Layer 10 of a small transformer language model trained on English Wikipedia (26 layers, counted from 0, width 96).
Take only the direct path to the model's output, skipping the later layers: a vector added to the residual stream pushes a token's score in proportion to its dot product with that token's output vector.

Output vectors of the tokens that the questions are about. A number n stands for (n - 128) times 0.011.
"iv": 182, 139, 114, 156, 159, 116, 68, 92, 117, 110, 112, 141, 107, 158, 146, 109, 183, 154, 96, 133, 91, 176, 75, 107, 177, 72, 82, 125, 98, 88, 91, 156, 150, 184, 44, 166, 188, 89, 32, 93, 63, 126, 147, 58, 120, 186, 172, 128, 159, 78, 118, 126, 97, 155, 104, 87, 126, 72, 106, 137, 169, 130, 79, 130, 99, 125, 175, 146, 152, 138, 197, 127, 68, 54, 149, 182, 81, 112, 121, 159, 107, 189, 147, 153, 153, 127, 164, 159, 152, 162, 86, 105, 135, 137, 74, 178
";": 101, 88, 175, 127, 94, 123, 120, 136, 103, 129, 176, 127, 131, 127, 96, 98, 150, 123, 127, 104, 124, 71, 166, 145, 109, 169, 136, 190, 140, 157, 87, 113, 122, 156, 95, 149, 170, 139, 122, 142, 153, 154, 135, 106, 158, 124, 102, 144, 110, 126, 142, 112, 151, 144, 140, 88, 131, 164, 133, 157, 103, 95, 137, 126, 163, 112, 106, 131, 142, 145, 178, 110, 100, 83, 141, 138, 141, 155, 119, 130, 121, 148, 129, 180, 151, 122, 80, 152, 119, 141, 124, 129, 132, 116, 157, 94
"ce": 89, 115, 147, 28, 114, 169, 128, 150, 127, 145, 97, 113, 181, 167, 99, 154, 168, 62, 89, 139, 138, 162, 125, 46, 152, 175, 173, 147, 59, 162, 111, 105, 161, 73, 105, 115, 91, 190, 161, 95, 97, 185, 80, 107, 65, 144, 147, 66, 102, 199, 109, 152, 114, 205, 107, 82, 89, 51, 137, 176, 166, 171, 119, 92, 97, 160, 166, 137, 156, 110, 168, 115, 144, 141, 159, 132, 169, 124, 125, 147, 101, 131, 140, 162, 48, 138, 94, 60, 120, 117, 133, 144, 110, 133, 105, 88
"gh": 123, 141, 89, 145, 110, 195, 79, 148, 144, 64, 100, 127, 145, 174, 170, 183, 213, 137, 138, 40, 188, 140, 94, 72, 147, 83, 81, 119, 73, 128, 106, 188, 67, 165, 133, 109, 27, 113, 120, 41, 174, 146, 105, 89, 59, 161, 99, 151, 87, 132, 163, 168, 151, 165, 76, 135, 104, 120, 121, 127, 162, 145, 179, 93, 119, 102, 221, 106, 85, 185, 130, 164, 173, 103, 100, 131, 155, 158, 101, 111, 152, 150, 141, 196, 145, 149, 108, 159, 80, 79, 144, 142, 117, 42, 145, 104
"===": 154, 127, 172, 83, 95, 161, 65, 142, 48, 151, 150, 38, 148, 77, 166, 145, 159, 114, 118, 150, 184, 155, 150, 132, 160, 133, 44, 79, 165, 119, 63, 111, 79, 143, 95, 117, 91, 95, 136, 115, 114, 170, 140, 134, 69, 78, 166, 118, 85, 96, 158, 141, 118, 66, 141, 113, 116, 47, 101, 94, 136, 146, 147, 131, 118, 149, 175, 74, 103, 150, 163, 127, 161, 140, 112, 129, 128, 181, 194, 207, 144, 172, 120, 101, 145, 78, 130, 120, 158, 108, 139, 143, 114, 105, 88, 93
"id": 128, 136, 106, 169, 211, 114, 128, 78, 60, 134, 119, 142, 127, 146, 95, 118, 174, 153, 130, 91, 77, 170, 135, 125, 172, 161, 97, 163, 11, 168, 96, 108, 70, 180, 143, 140, 131, 143, 74, 148, 151, 110, 160, 119, 148, 173, 119, 123, 143, 163, 138, 170, 114, 156, 174, 93, 143, 40, 132, 141, 187, 141, 70, 145, 129, 196, 116, 127, 151, 160, 142, 138, 125, 181, 172, 112, 130, 131, 146, 142, 145, 157, 168, 88, 118, 106, 103, 134, 143, 72, 145, 105, 108, 115, 125, 130
"ic": 102, 105, 107, 100, 135, 174, 109, 91, 167, 158, 78, 139, 129, 204, 148, 115, 91, 162, 114, 71, 114, 155, 163, 124, 129, 193, 84, 94, 114, 103, 156, 126, 94, 112, 130, 115, 192, 163, 131, 100, 107, 137, 121, 96, 165, 154, 81, 124, 107, 39, 117, 167, 109, 124, 154, 119, 115, 71, 115, 100, 134, 137, 82, 197, 142, 158, 110, 120, 150, 103, 166, 106, 127, 111, 134, 138, 97, 149, 182, 124, 83, 114, 96, 94, 155, 76, 100, 200, 105, 99, 130, 77, 111, 63, 133, 158
"7": 110, 176, 127, 84, 129, 108, 145, 163, 105, 94, 154, 127, 118, 95, 130, 138, 160, 171, 107, 138, 81, 88, 131, 100, 156, 115, 157, 165, 104, 126, 97, 95, 132, 115, 139, 158, 152, 98, 131, 134, 156, 97, 111, 155, 121, 93, 162, 139, 136, 130, 137, 89, 106, 90, 117, 158, 111, 88, 90, 137, 111, 109, 111, 96, 148, 117, 167, 145, 111, 124, 147, 113, 116, 121, 102, 192, 159, 101, 97, 125, 91, 147, 106, 121, 107, 114, 123, 102, 105, 138, 158, 151, 153, 169, 151, 148

Output weights of attention head 0. The head adds the sum of these rows, row i times number i of z. A number n stands for (n - 128) times 0.0064.
o0: 122, 204, 129, 153, 96, 140, 131, 117, 204, 82, 122, 147, 92, 131, 166, 174, 98, 115, 98, 117, 182, 96, 140, 107, 84, 136, 190, 114, 102, 178, 130, 161, 129, 169, 126, 139, 98, 141, 121, 91, 128, 130, 131, 89, 196, 140, 92, 95, 75, 137, 84, 106, 144, 81, 136, 98, 122, 162, 144, 156, 153, 88, 101, 110, 129, 130, 155, 112, 145, 146, 130, 199, 95, 107, 219, 104, 110, 139, 135, 102, 145, 147, 74, 143, 184, 119, 56, 70, 186, 213, 109, 170, 60, 126, 130, 125
o1: 158, 120, 70, 137, 98, 136, 63, 122, 158, 144, 116, 135, 145, 105, 131, 129, 140, 156, 137, 135, 111, 131, 91, 100, 146, 136, 94, 152, 119, 128, 170, 128, 103, 159, 101, 177, 151, 117, 82, 114, 188, 87, 151, 129, 138, 210, 142, 111, 231, 132, 142, 112, 144, 175, 161, 107, 123, 218, 93, 120, 97, 185, 129, 165, 91, 105, 151, 144, 112, 90, 110, 160, 141, 160, 118, 114, 112, 171, 98, 48, 130, 180, 142, 139, 131, 148, 175, 88, 98, 111, 124, 154, 109, 112, 129, 101
o2: 138, 126, 129, 138, 134, 58, 139, 96, 105, 127, 176, 112, 102, 131, 131, 79, 118, 117, 92, 109, 157, 108, 124, 78, 152, 143, 129, 172, 117, 77, 108, 141, 97, 157, 109, 135, 165, 109, 111, 119, 120, 131, 46, 139, 160, 170, 167, 102, 70, 155, 112, 107, 161, 170, 143, 117, 61, 176, 127, 149, 191, 160, 155, 143, 161, 78, 127, 133, 138, 86, 132, 104, 128, 116, 69, 157, 63, 146, 108, 151, 150, 149, 104, 151, 132, 122, 114, 98, 152, 186, 68, 106, 129, 163, 54, 168
o3: 85, 141, 134, 152, 124, 147, 100, 83, 155, 92, 116, 142, 156, 131, 154, 170, 69, 73, 115, 177, 87, 72, 90, 131, 44, 170, 121, 113, 87, 83, 132, 120, 193, 121, 115, 104, 96, 156, 69, 115, 126, 218, 98, 82, 144, 161, 122, 160, 115, 131, 165, 94, 158, 161, 97, 126, 165, 184, 158, 160, 117, 137, 135, 95, 89, 155, 60, 62, 174, 91, 157, 183, 121, 82, 52, 176, 133, 183, 109, 168, 110, 88, 158, 146, 146, 134, 119, 185, 139, 169, 125, 145, 126, 118, 149, 184
o4: 156, 110, 115, 111, 130, 122, 100, 110, 133, 50, 85, 79, 116, 104, 161, 112, 149, 183, 136, 132, 158, 146, 81, 69, 149, 90, 71, 112, 119, 163, 133, 92, 155, 164, 144, 94, 115, 92, 170, 177, 80, 158, 138, 141, 122, 85, 145, 122, 142, 86, 162, 192, 84, 124, 175, 149, 126, 132, 178, 142, 193, 98, 166, 130, 129, 145, 148, 100, 103, 157, 130, 156, 115, 80, 115, 126, 171, 128, 111, 145, 115, 131, 142, 100, 67, 144, 99, 123, 189, 184, 177, 132, 149, 177, 105, 157
o5: 125, 133, 138, 93, 103, 143, 137, 125, 89, 113, 163, 128, 80, 174, 152, 128, 143, 111, 176, 165, 144, 114, 122, 89, 45, 99, 142, 166, 107, 112, 59, 170, 145, 166, 192, 101, 121, 101, 98, 152, 179, 137, 173, 135, 113, 59, 75, 73, 139, 122, 162, 123, 118, 140, 135, 181, 134, 119, 144, 55, 87, 83, 129, 136, 128, 161, 77, 113, 140, 139, 151, 156, 89, 88, 95, 115, 146, 140, 179, 183, 141, 99, 120, 141, 93, 132, 148, 101, 171, 174, 135, 67, 165, 165, 94, 136
o6: 173, 125, 94, 103, 118, 144, 118, 93, 139, 92, 95, 105, 121, 181, 164, 87, 119, 127, 112, 144, 125, 124, 153, 62, 153, 128, 151, 209, 90, 123, 91, 170, 120, 94, 135, 177, 173, 107, 140, 155, 196, 151, 171, 88, 143, 100, 130, 123, 124, 114, 150, 180, 108, 122, 76, 172, 157, 145, 122, 244, 120, 152, 157, 157, 135, 171, 110, 136, 78, 137, 113, 100, 146, 143, 134, 115, 184, 139, 126, 109, 127, 155, 137, 176, 149, 78, 83, 108, 158, 115, 73, 115, 128, 117, 141, 115
o7: 111, 108, 88, 161, 102, 93, 137, 98, 133, 131, 135, 105, 139, 150, 99, 140, 109, 149, 90, 79, 140, 70, 70, 111, 135, 114, 84, 100, 128, 88, 128, 96, 126, 148, 135, 152, 123, 170, 175, 104, 145, 106, 157, 85, 114, 130, 74, 184, 138, 135, 88, 112, 158, 111, 144, 112, 125, 116, 72, 141, 111, 140, 129, 149, 69, 108, 163, 115, 126, 144, 203, 114, 107, 86, 149, 127, 199, 146, 124, 164, 114, 143, 96, 138, 82, 99, 105, 137, 191, 147, 128, 110, 152, 120, 115, 131
o8: 91, 142, 64, 133, 120, 87, 106, 104, 116, 98, 147, 143, 133, 116, 125, 151, 116, 90, 133, 124, 96, 91, 60, 144, 123, 40, 142, 139, 165, 56, 109, 100, 150, 81, 140, 117, 129, 107, 113, 131, 80, 117, 147, 93, 136, 155, 189, 130, 84, 74, 120, 103, 158, 110, 146, 118, 171, 115, 127, 127, 131, 123, 133, 104, 114, 163, 170, 134, 95, 105, 106, 146, 99, 45, 155, 130, 107, 174, 92, 132, 88, 178, 98, 117, 120, 103, 137, 153, 112, 121, 210, 151, 136, 128, 115, 135
o9: 94, 126, 153, 230, 65, 150, 92, 94, 109, 157, 158, 130, 138, 162, 98, 146, 217, 162, 131, 74, 108, 184, 73, 92, 153, 57, 134, 102, 87, 116, 118, 124, 130, 136, 82, 174, 123, 149, 166, 110, 136, 213, 118, 137, 95, 128, 146, 155, 175, 90, 147, 177, 112, 99, 171, 113, 85, 127, 51, 152, 122, 141, 141, 136, 109, 123, 57, 118, 85, 141, 73, 121, 128, 139, 111, 165, 131, 151, 109, 164, 113, 99, 97, 181, 120, 128, 204, 130, 151, 115, 33, 88, 107, 85, 167, 174
o10: 166, 191, 165, 121, 139, 135, 90, 83, 180, 81, 151, 135, 54, 131, 132, 162, 140, 88, 93, 79, 61, 145, 104, 141, 81, 130, 150, 135, 105, 122, 97, 125, 96, 69, 130, 124, 121, 145, 141, 162, 117, 167, 105, 121, 115, 149, 90, 173, 149, 119, 162, 160, 117, 175, 105, 149, 177, 102, 152, 102, 134, 115, 134, 136, 132, 117, 125, 93, 103, 131, 60, 118, 166, 141, 121, 196, 107, 183, 111, 167, 159, 164, 150, 141, 135, 118, 140, 110, 128, 141, 143, 154, 107, 117, 120, 111
o11: 99, 117, 180, 103, 125, 146, 123, 18, 111, 118, 130, 126, 143, 133, 116, 155, 156, 124, 183, 79, 169, 119, 60, 102, 104, 164, 116, 98, 174, 180, 165, 154, 60, 126, 82, 141, 122, 137, 163, 132, 93, 140, 104, 91, 13, 159, 136, 155, 125, 164, 122, 123, 190, 93, 139, 132, 78, 77, 91, 86, 153, 120, 117, 121, 90, 146, 155, 105, 74, 95, 212, 147, 141, 151, 143, 152, 94, 84, 61, 117, 124, 140, 122, 118, 135, 142, 125, 69, 142, 124, 148, 106, 123, 110, 80, 136
o12: 188, 161, 174, 81, 176, 167, 188, 124, 111, 145, 140, 124, 114, 99, 141, 174, 165, 120, 151, 118, 150, 85, 227, 137, 79, 120, 60, 101, 115, 109, 113, 125, 94, 145, 60, 120, 65, 182, 129, 104, 123, 94, 97, 63, 122, 141, 113, 167, 140, 63, 153, 128, 111, 143, 133, 147, 102, 107, 114, 159, 141, 99, 102, 163, 124, 165, 200, 153, 123, 151, 182, 132, 139, 154, 84, 161, 152, 126, 144, 120, 125, 130, 203, 83, 122, 69, 113, 134, 145, 81, 113, 95, 143, 125, 126, 147
o13: 144, 142, 107, 151, 169, 98, 132, 104, 109, 123, 136, 103, 135, 143, 108, 107, 103, 103, 128, 161, 120, 95, 123, 161, 62, 135, 131, 173, 198, 177, 100, 96, 143, 160, 140, 90, 163, 156, 168, 190, 77, 147, 117, 172, 142, 155, 95, 127, 84, 136, 149, 115, 76, 181, 117, 160, 104, 137, 59, 159, 184, 89, 64, 197, 151, 147, 128, 97, 172, 132, 139, 133, 112, 111, 178, 133, 143, 98, 115, 134, 109, 87, 111, 129, 122, 140, 111, 71, 78, 119, 136, 133, 103, 151, 120, 198
o14: 130, 119, 91, 89, 191, 126, 128, 126, 140, 143, 134, 59, 111, 117, 108, 190, 141, 176, 128, 96, 114, 148, 115, 82, 134, 112, 97, 138, 200, 73, 107, 141, 87, 113, 166, 113, 65, 144, 167, 154, 161, 108, 124, 162, 118, 80, 90, 160, 147, 55, 159, 87, 73, 76, 89, 113, 134, 141, 89, 127, 189, 90, 104, 156, 159, 138, 151, 106, 129, 142, 100, 136, 116, 115, 56, 126, 143, 151, 136, 120, 99, 107, 127, 137, 108, 76, 182, 100, 119, 126, 130, 133, 108, 149, 125, 117
o15: 142, 78, 174, 174, 109, 134, 171, 139, 153, 112, 139, 146, 75, 137, 135, 120, 108, 132, 140, 169, 128, 126, 126, 145, 203, 84, 100, 162, 158, 93, 125, 128, 142, 132, 143, 138, 147, 125, 150, 87, 184, 111, 106, 122, 95, 140, 169, 148, 79, 153, 78, 101, 112, 127, 174, 142, 136, 144, 80, 118, 107, 143, 115, 178, 124, 132, 107, 145, 32, 135, 110, 119, 163, 103, 91, 168, 155, 151, 103, 67, 158, 121, 132, 122, 151, 116, 48, 80, 157, 123, 136, 141, 50, 115, 154, 148
o16: 151, 162, 154, 116, 213, 128, 131, 119, 108, 154, 79, 148, 146, 72, 136, 72, 121, 142, 114, 114, 154, 121, 140, 151, 109, 116, 185, 159, 118, 82, 177, 130, 119, 110, 170, 109, 88, 173, 167, 139, 149, 126, 75, 181, 156, 126, 116, 119, 113, 52, 102, 156, 117, 107, 109, 89, 93, 133, 105, 88, 96, 106, 119, 105, 144, 180, 173, 142, 104, 115, 132, 160, 176, 124, 109, 84, 170, 129, 205, 70, 139, 135, 115, 43, 193, 121, 153, 121, 100, 71, 115, 185, 158, 120, 99, 176
o17: 140, 120, 76, 108, 110, 202, 132, 78, 117, 125, 160, 92, 66, 107, 111, 160, 145, 169, 75, 114, 149, 102, 117, 153, 98, 100, 124, 137, 142, 87, 130, 108, 188, 122, 93, 138, 94, 143, 112, 113, 91, 126, 148, 117, 103, 101, 171, 68, 142, 138, 152, 154, 152, 127, 113, 179, 55, 112, 138, 117, 102, 119, 132, 136, 75, 79, 162, 90, 165, 153, 179, 134, 152, 135, 124, 108, 129, 150, 86, 122, 47, 111, 121, 98, 202, 94, 158, 172, 217, 163, 98, 176, 148, 72, 146, 188
o18: 132, 97, 89, 135, 103, 76, 93, 49, 124, 85, 113, 140, 150, 159, 120, 145, 78, 59, 167, 131, 116, 126, 154, 90, 152, 75, 155, 142, 127, 67, 136, 147, 100, 56, 123, 164, 124, 163, 139, 106, 161, 142, 174, 173, 88, 180, 105, 111, 212, 102, 112, 117, 165, 18, 119, 152, 161, 163, 101, 154, 161, 86, 162, 171, 93, 142, 126, 150, 213, 104, 151, 60, 167, 130, 130, 162, 89, 172, 145, 164, 159, 107, 123, 116, 110, 113, 91, 179, 79, 82, 121, 56, 107, 140, 109, 135
o19: 153, 110, 160, 128, 166, 150, 58, 158, 135, 144, 164, 118, 119, 145, 132, 129, 175, 143, 79, 155, 174, 126, 99, 118, 199, 98, 110, 86, 125, 172, 152, 110, 181, 88, 163, 107, 179, 181, 170, 93, 106, 86, 138, 120, 145, 105, 192, 128, 138, 151, 170, 136, 142, 82, 114, 149, 179, 101, 116, 101, 126, 89, 155, 88, 152, 105, 172, 154, 141, 119, 149, 110, 110, 109, 137, 88, 160, 110, 101, 139, 100, 127, 150, 158, 183, 62, 134, 104, 156, 78, 123, 115, 175, 146, 130, 191
o20: 126, 146, 105, 181, 77, 139, 102, 81, 156, 63, 113, 135, 155, 170, 71, 157, 181, 99, 116, 92, 109, 84, 157, 108, 98, 178, 100, 125, 172, 159, 171, 129, 157, 130, 114, 168, 195, 148, 147, 117, 134, 90, 188, 162, 91, 109, 124, 145, 124, 147, 83, 103, 122, 159, 92, 129, 102, 118, 166, 117, 163, 150, 125, 131, 134, 137, 155, 144, 144, 83, 198, 182, 94, 133, 151, 55, 196, 117, 113, 115, 94, 183, 150, 84, 107, 116, 131, 114, 129, 65, 117, 111, 92, 149, 146, 148
o21: 156, 80, 116, 136, 137, 43, 126, 113, 116, 87, 153, 173, 120, 134, 130, 103, 122, 61, 139, 80, 100, 109, 111, 192, 95, 120, 134, 177, 171, 148, 165, 94, 182, 146, 134, 164, 171, 82, 83, 143, 35, 147, 117, 174, 161, 163, 143, 154, 81, 109, 129, 157, 136, 166, 152, 114, 117, 76, 142, 82, 151, 178, 96, 88, 142, 178, 80, 128, 100, 97, 140, 168, 141, 198, 136, 71, 87, 138, 155, 170, 97, 195, 95, 128, 221, 141, 100, 190, 167, 63, 121, 107, 126, 106, 138, 151
o22: 103, 179, 128, 152, 123, 77, 121, 163, 55, 190, 137, 147, 124, 157, 80, 102, 172, 141, 95, 161, 158, 121, 91, 177, 144, 102, 114, 82, 174, 127, 146, 152, 144, 175, 124, 142, 96, 137, 170, 175, 91, 163, 98, 198, 85, 188, 194, 109, 170, 193, 135, 149, 168, 133, 136, 127, 143, 110, 89, 173, 141, 72, 78, 110, 130, 141, 140, 92, 217, 141, 127, 138, 78, 186, 155, 134, 130, 132, 134, 149, 107, 140, 126, 134, 184, 148, 158, 151, 124, 107, 142, 166, 132, 145, 95, 157
o23: 124, 130, 139, 150, 119, 57, 113, 158, 217, 116, 116, 150, 99, 72, 145, 160, 105, 101, 107, 192, 169, 77, 128, 93, 177, 108, 185, 82, 137, 165, 143, 127, 167, 191, 102, 148, 138, 159, 65, 7, 81, 87, 153, 99, 116, 145, 123, 139, 84, 132, 127, 151, 101, 102, 122, 130, 131, 86, 107, 153, 129, 96, 217, 138, 134, 91, 122, 183, 128, 151, 107, 122, 111, 164, 126, 133, 123, 140, 74, 116, 75, 139, 134, 122, 66, 161, 151, 105, 138, 176, 166, 91, 140, 65, 125, 131
o24: 81, 62, 135, 148, 153, 135, 174, 134, 123, 146, 175, 107, 126, 129, 120, 132, 105, 114, 120, 89, 97, 138, 104, 111, 128, 116, 106, 113, 124, 164, 144, 134, 136, 136, 91, 151, 166, 184, 122, 108, 138, 114, 162, 145, 139, 135, 106, 142, 157, 119, 133, 108, 110, 150, 115, 144, 126, 93, 115, 159, 127, 123, 174, 87, 175, 169, 69, 125, 103, 126, 150, 119, 208, 128, 216, 117, 68, 87, 170, 142, 165, 124, 173, 116, 93, 101, 163, 100, 180, 95, 71, 78, 103, 87, 31, 80
o25: 137, 102, 91, 100, 150, 103, 129, 109, 99, 116, 169, 26, 110, 107, 80, 185, 148, 138, 135, 144, 93, 127, 178, 143, 104, 113, 93, 86, 153, 146, 162, 106, 149, 132, 111, 121, 105, 124, 134, 92, 157, 146, 162, 82, 101, 117, 137, 204, 84, 124, 134, 118, 86, 114, 122, 164, 45, 138, 181, 145, 134, 142, 108, 151, 155, 104, 119, 142, 96, 123, 113, 146, 129, 130, 115, 178, 139, 101, 149, 115, 126, 117, 38, 106, 129, 140, 104, 155, 161, 144, 107, 137, 133, 135, 181, 133
o26: 104, 154, 188, 122, 80, 81, 147, 142, 139, 144, 87, 150, 147, 101, 134, 128, 136, 120, 122, 149, 183, 162, 94, 118, 126, 105, 137, 186, 110, 141, 117, 107, 163, 106, 142, 108, 98, 101, 169, 138, 169, 78, 115, 134, 125, 160, 170, 121, 193, 164, 111, 147, 100, 83, 162, 165, 103, 109, 151, 143, 149, 111, 128, 107, 216, 126, 130, 120, 108, 132, 88, 140, 177, 178, 131, 194, 137, 82, 141, 130, 106, 152, 98, 182, 145, 109, 182, 140, 101, 122, 176, 155, 89, 158, 125, 147
o27: 93, 190, 70, 140, 94, 81, 166, 108, 89, 97, 151, 131, 102, 169, 115, 116, 85, 116, 105, 151, 105, 156, 69, 95, 119, 146, 121, 123, 104, 160, 115, 148, 162, 143, 156, 151, 96, 100, 58, 143, 127, 99, 142, 143, 119, 163, 96, 91, 167, 169, 87, 97, 122, 129, 61, 72, 168, 113, 155, 170, 56, 147, 110, 112, 145, 122, 159, 125, 168, 82, 163, 71, 76, 139, 80, 93, 133, 150, 77, 168, 114, 97, 130, 125, 125, 103, 108, 138, 122, 65, 75, 139, 101, 135, 135, 124
o28: 139, 146, 175, 187, 142, 106, 141, 159, 122, 86, 160, 117, 115, 118, 87, 146, 124, 165, 108, 55, 111, 145, 72, 111, 55, 129, 180, 133, 73, 110, 130, 184, 140, 96, 114, 169, 140, 146, 116, 109, 147, 168, 100, 117, 85, 156, 127, 134, 132, 113, 96, 100, 123, 129, 141, 112, 63, 104, 120, 80, 218, 119, 105, 110, 124, 172, 98, 140, 122, 85, 115, 157, 142, 90, 120, 109, 153, 118, 95, 112, 183, 130, 192, 130, 99, 188, 128, 127, 172, 87, 78, 208, 133, 87, 114, 62
o29: 196, 177, 164, 148, 164, 155, 185, 136, 161, 186, 100, 92, 107, 173, 131, 100, 127, 147, 108, 115, 116, 152, 111, 136, 137, 103, 103, 136, 145, 135, 102, 150, 78, 104, 186, 179, 146, 123, 96, 153, 77, 155, 83, 169, 124, 169, 153, 90, 136, 114, 134, 113, 139, 108, 152, 110, 163, 124, 132, 115, 159, 64, 125, 134, 146, 169, 226, 119, 208, 131, 135, 144, 147, 184, 133, 135, 128, 165, 138, 47, 99, 75, 132, 84, 168, 132, 155, 89, 67, 101, 127, 181, 190, 135, 105, 149
o30: 142, 121, 124, 139, 133, 124, 96, 157, 88, 76, 80, 100, 127, 112, 136, 110, 174, 154, 134, 159, 134, 113, 115, 105, 108, 97, 76, 114, 148, 119, 135, 145, 123, 129, 119, 134, 160, 125, 123, 184, 101, 118, 143, 179, 128, 151, 187, 132, 164, 130, 86, 114, 160, 160, 124, 84, 125, 90, 94, 57, 134, 113, 108, 150, 92, 122, 83, 104, 127, 173, 125, 160, 90, 106, 95, 128, 94, 157, 95, 143, 138, 205, 106, 72, 71, 123, 120, 182, 146, 102, 159, 164, 122, 153, 159, 202
o31: 117, 128, 122, 122, 141, 92, 139, 167, 65, 152, 208, 131, 96, 115, 176, 82, 53, 74, 62, 144, 112, 81, 142, 142, 139, 158, 125, 175, 141, 137, 125, 82, 146, 90, 108, 122, 119, 98, 154, 135, 45, 125, 174, 115, 135, 76, 152, 149, 171, 138, 109, 81, 120, 151, 128, 140, 167, 163, 57, 166, 121, 144, 107, 117, 96, 120, 73, 174, 127, 82, 186, 111, 157, 152, 152, 184, 143, 108, 129, 120, 145, 168, 166, 179, 108, 208, 173, 106, 104, 135, 127, 92, 102, 130, 95, 140

Each question shows a token from some text and the vector z that the head gathered there. A number n stands for (n - 128) times 0.03.

"f": 152, 189, 146, 96, 160, 76, 117, 110, 98, 219, 146, 174, 108, 84, 56, 197, 75, 151, 101, 112, 160, 138, 97, 175, 115, 139, 112, 123, 157, 117, 92, 85
Which of these tokens does it push up most? "gh"

"n": 147, 138, 133, 132, 139, 118, 123, 131, 136, 120, 149, 138, 133, 127, 126, 124, 129, 131, 129, 133, 138, 137, 129, 129, 139, 131, 126, 140, 127, 142, 126, 121
Which three tokens does it push up most, strongest first? "iv", "gh", "id"

" to": 134, 119, 151, 127, 125, 115, 132, 134, 138, 108, 121, 105, 137, 132, 128, 133, 145, 105, 119, 134, 140, 121, 127, 124, 137, 134, 97, 108, 110, 133, 131, 126
Which of these tokens does it push up most? "ic"

"y": 105, 118, 79, 98, 141, 141, 70, 125, 117, 115, 144, 171, 111, 94, 59, 131, 140, 69, 104, 125, 136, 162, 126, 136, 153, 93, 115, 80, 154, 135, 166, 132
Which of these tokens does it push down most? "7"

"ov": 137, 133, 148, 128, 111, 129, 141, 129, 119, 126, 154, 143, 110, 125, 108, 144, 135, 122, 112, 123, 133, 106, 107, 116, 119, 107, 96, 138, 142, 125, 115, 110
Which two tokens does it push up most, strongest first? "gh", "ce"

"b": 138, 130, 147, 122, 120, 131, 138, 136, 123, 124, 146, 131, 115, 127, 118, 138, 133, 132, 127, 122, 131, 115, 118, 119, 119, 118, 107, 130, 131, 127, 119, 122
Which three tokens does it push up most, strongest first? "gh", ";", "ce"

"in": 155, 110, 127, 138, 134, 123, 114, 129, 125, 123, 147, 148, 121, 138, 125, 126, 116, 124, 129, 107, 125, 115, 122, 140, 139, 122, 102, 150, 107, 120, 119, 133
Which three tokens does it push up most, strongest first? "ce", ";", "ic"

"er": 97, 109, 82, 94, 157, 164, 49, 119, 108, 118, 149, 184, 97, 75, 46, 136, 154, 48, 103, 115, 137, 168, 130, 150, 147, 63, 123, 67, 145, 130, 166, 131
Which three tokens does it push up most, strongest first? "id", "===", "ce"

"s": 148, 108, 117, 105, 133, 135, 132, 143, 115, 136, 120, 108, 126, 134, 115, 126, 131, 102, 139, 157, 124, 141, 147, 118, 139, 110, 122, 103, 142, 109, 126, 128
Which of these tokens does it push up most? "id"

"t": 110, 155, 143, 144, 140, 155, 120, 123, 131, 123, 130, 116, 105, 124, 147, 131, 131, 98, 127, 160, 99, 104, 149, 133, 98, 132, 129, 99, 108, 133, 137, 103
Which of these tokens does it push up most? "7"

"0": 112, 139, 128, 121, 150, 134, 116, 146, 119, 124, 109, 126, 109, 114, 163, 134, 126, 179, 130, 123, 148, 150, 106, 146, 139, 131, 112, 127, 127, 141, 161, 137
Which two tokens does it push up most, strongest first? "iv", "==="

"ore": 132, 128, 109, 106, 142, 143, 107, 104, 111, 102, 140, 154, 116, 124, 110, 124, 128, 74, 142, 146, 139, 109, 138, 145, 126, 116, 138, 123, 126, 131, 156, 155
Which of these tokens does it push up most? "ce"

"w": 134, 162, 143, 115, 138, 134, 129, 136, 131, 96, 129, 124, 117, 152, 143, 115, 125, 109, 168, 134, 136, 110, 143, 134, 117, 127, 126, 136, 121, 132, 134, 147
Which two tokens does it push up most, strongest first? "7", "iv"

"ur": 128, 118, 85, 137, 159, 159, 96, 147, 141, 153, 117, 180, 122, 149, 79, 120, 120, 153, 91, 126, 153, 134, 158, 115, 96, 128, 104, 120, 148, 169, 166, 156
Which of these tokens does it push down most? "ic"

"ld": 138, 130, 128, 122, 146, 134, 120, 131, 127, 111, 149, 140, 124, 137, 134, 125, 127, 119, 131, 120, 141, 120, 133, 135, 135, 120, 119, 124, 137, 114, 137, 141
Which of these tokens does it push down most? "ic"

" 1": 129, 128, 132, 127, 133, 130, 115, 123, 130, 125, 130, 115, 142, 125, 135, 146, 139, 149, 138, 134, 125, 124, 120, 128, 124, 135, 123, 117, 124, 132, 134, 142
Which two tokens does it push up most, strongest first? "===", "7"

"am": 161, 113, 132, 115, 134, 117, 130, 129, 125, 128, 136, 119, 134, 122, 132, 122, 130, 128, 102, 150, 114, 138, 134, 130, 140, 128, 135, 111, 148, 111, 105, 137
Which of these tokens does it push up most? "ce"

" |": 117, 125, 110, 103, 137, 96, 122, 130, 118, 141, 125, 140, 150, 117, 133, 130, 140, 164, 141, 116, 163, 163, 119, 142, 151, 142, 121, 122, 133, 112, 129, 125
Which three tokens does it push up most, strongest first? "ic", "===", "id"

"ro": 126, 123, 128, 120, 129, 131, 129, 134, 130, 125, 131, 111, 134, 118, 131, 136, 124, 129, 143, 115, 134, 125, 125, 124, 130, 120, 110, 131, 124, 121, 132, 136
Which two tokens does it push up most, strongest first? "ic", ";"

"qu": 149, 134, 125, 127, 138, 127, 126, 111, 140, 116, 135, 137, 139, 117, 155, 139, 140, 128, 104, 118, 121, 126, 124, 144, 133, 128, 117, 124, 119, 124, 134, 116
Which three tokens does it push up most, strongest first? "gh", "===", "7"

"est": 173, 176, 81, 112, 169, 116, 101, 159, 120, 126, 170, 131, 176, 168, 195, 115, 95, 57, 165, 79, 132, 96, 142, 182, 149, 121, 183, 115, 98, 113, 139, 175
Which of these tokens does it push down most? "ic"

",": 133, 115, 127, 126, 111, 115, 146, 112, 136, 121, 133, 124, 105, 128, 135, 122, 126, 139, 128, 122, 151, 141, 117, 123, 136, 149, 122, 110, 150, 120, 125, 112
Which three tokens does it push up most, strongest first? "ic", ";", "gh"

" for": 129, 136, 144, 124, 145, 143, 122, 107, 131, 99, 147, 141, 121, 118, 159, 141, 144, 107, 152, 129, 155, 115, 125, 121, 138, 113, 141, 135, 106, 118, 110, 117
Which of these tokens does it push up most? "7"

"k": 126, 153, 167, 108, 135, 124, 149, 145, 126, 170, 160, 115, 128, 109, 177, 122, 146, 83, 129, 132, 138, 133, 110, 109, 123, 147, 147, 147, 164, 160, 112, 128
Which three tokens does it push up most, strongest first? "gh", "id", "7"

" in": 147, 117, 118, 117, 133, 125, 119, 112, 141, 134, 146, 141, 121, 140, 143, 148, 135, 120, 121, 115, 138, 125, 120, 125, 134, 118, 117, 138, 111, 131, 120, 143
Which of these tokens does it push down most? "iv"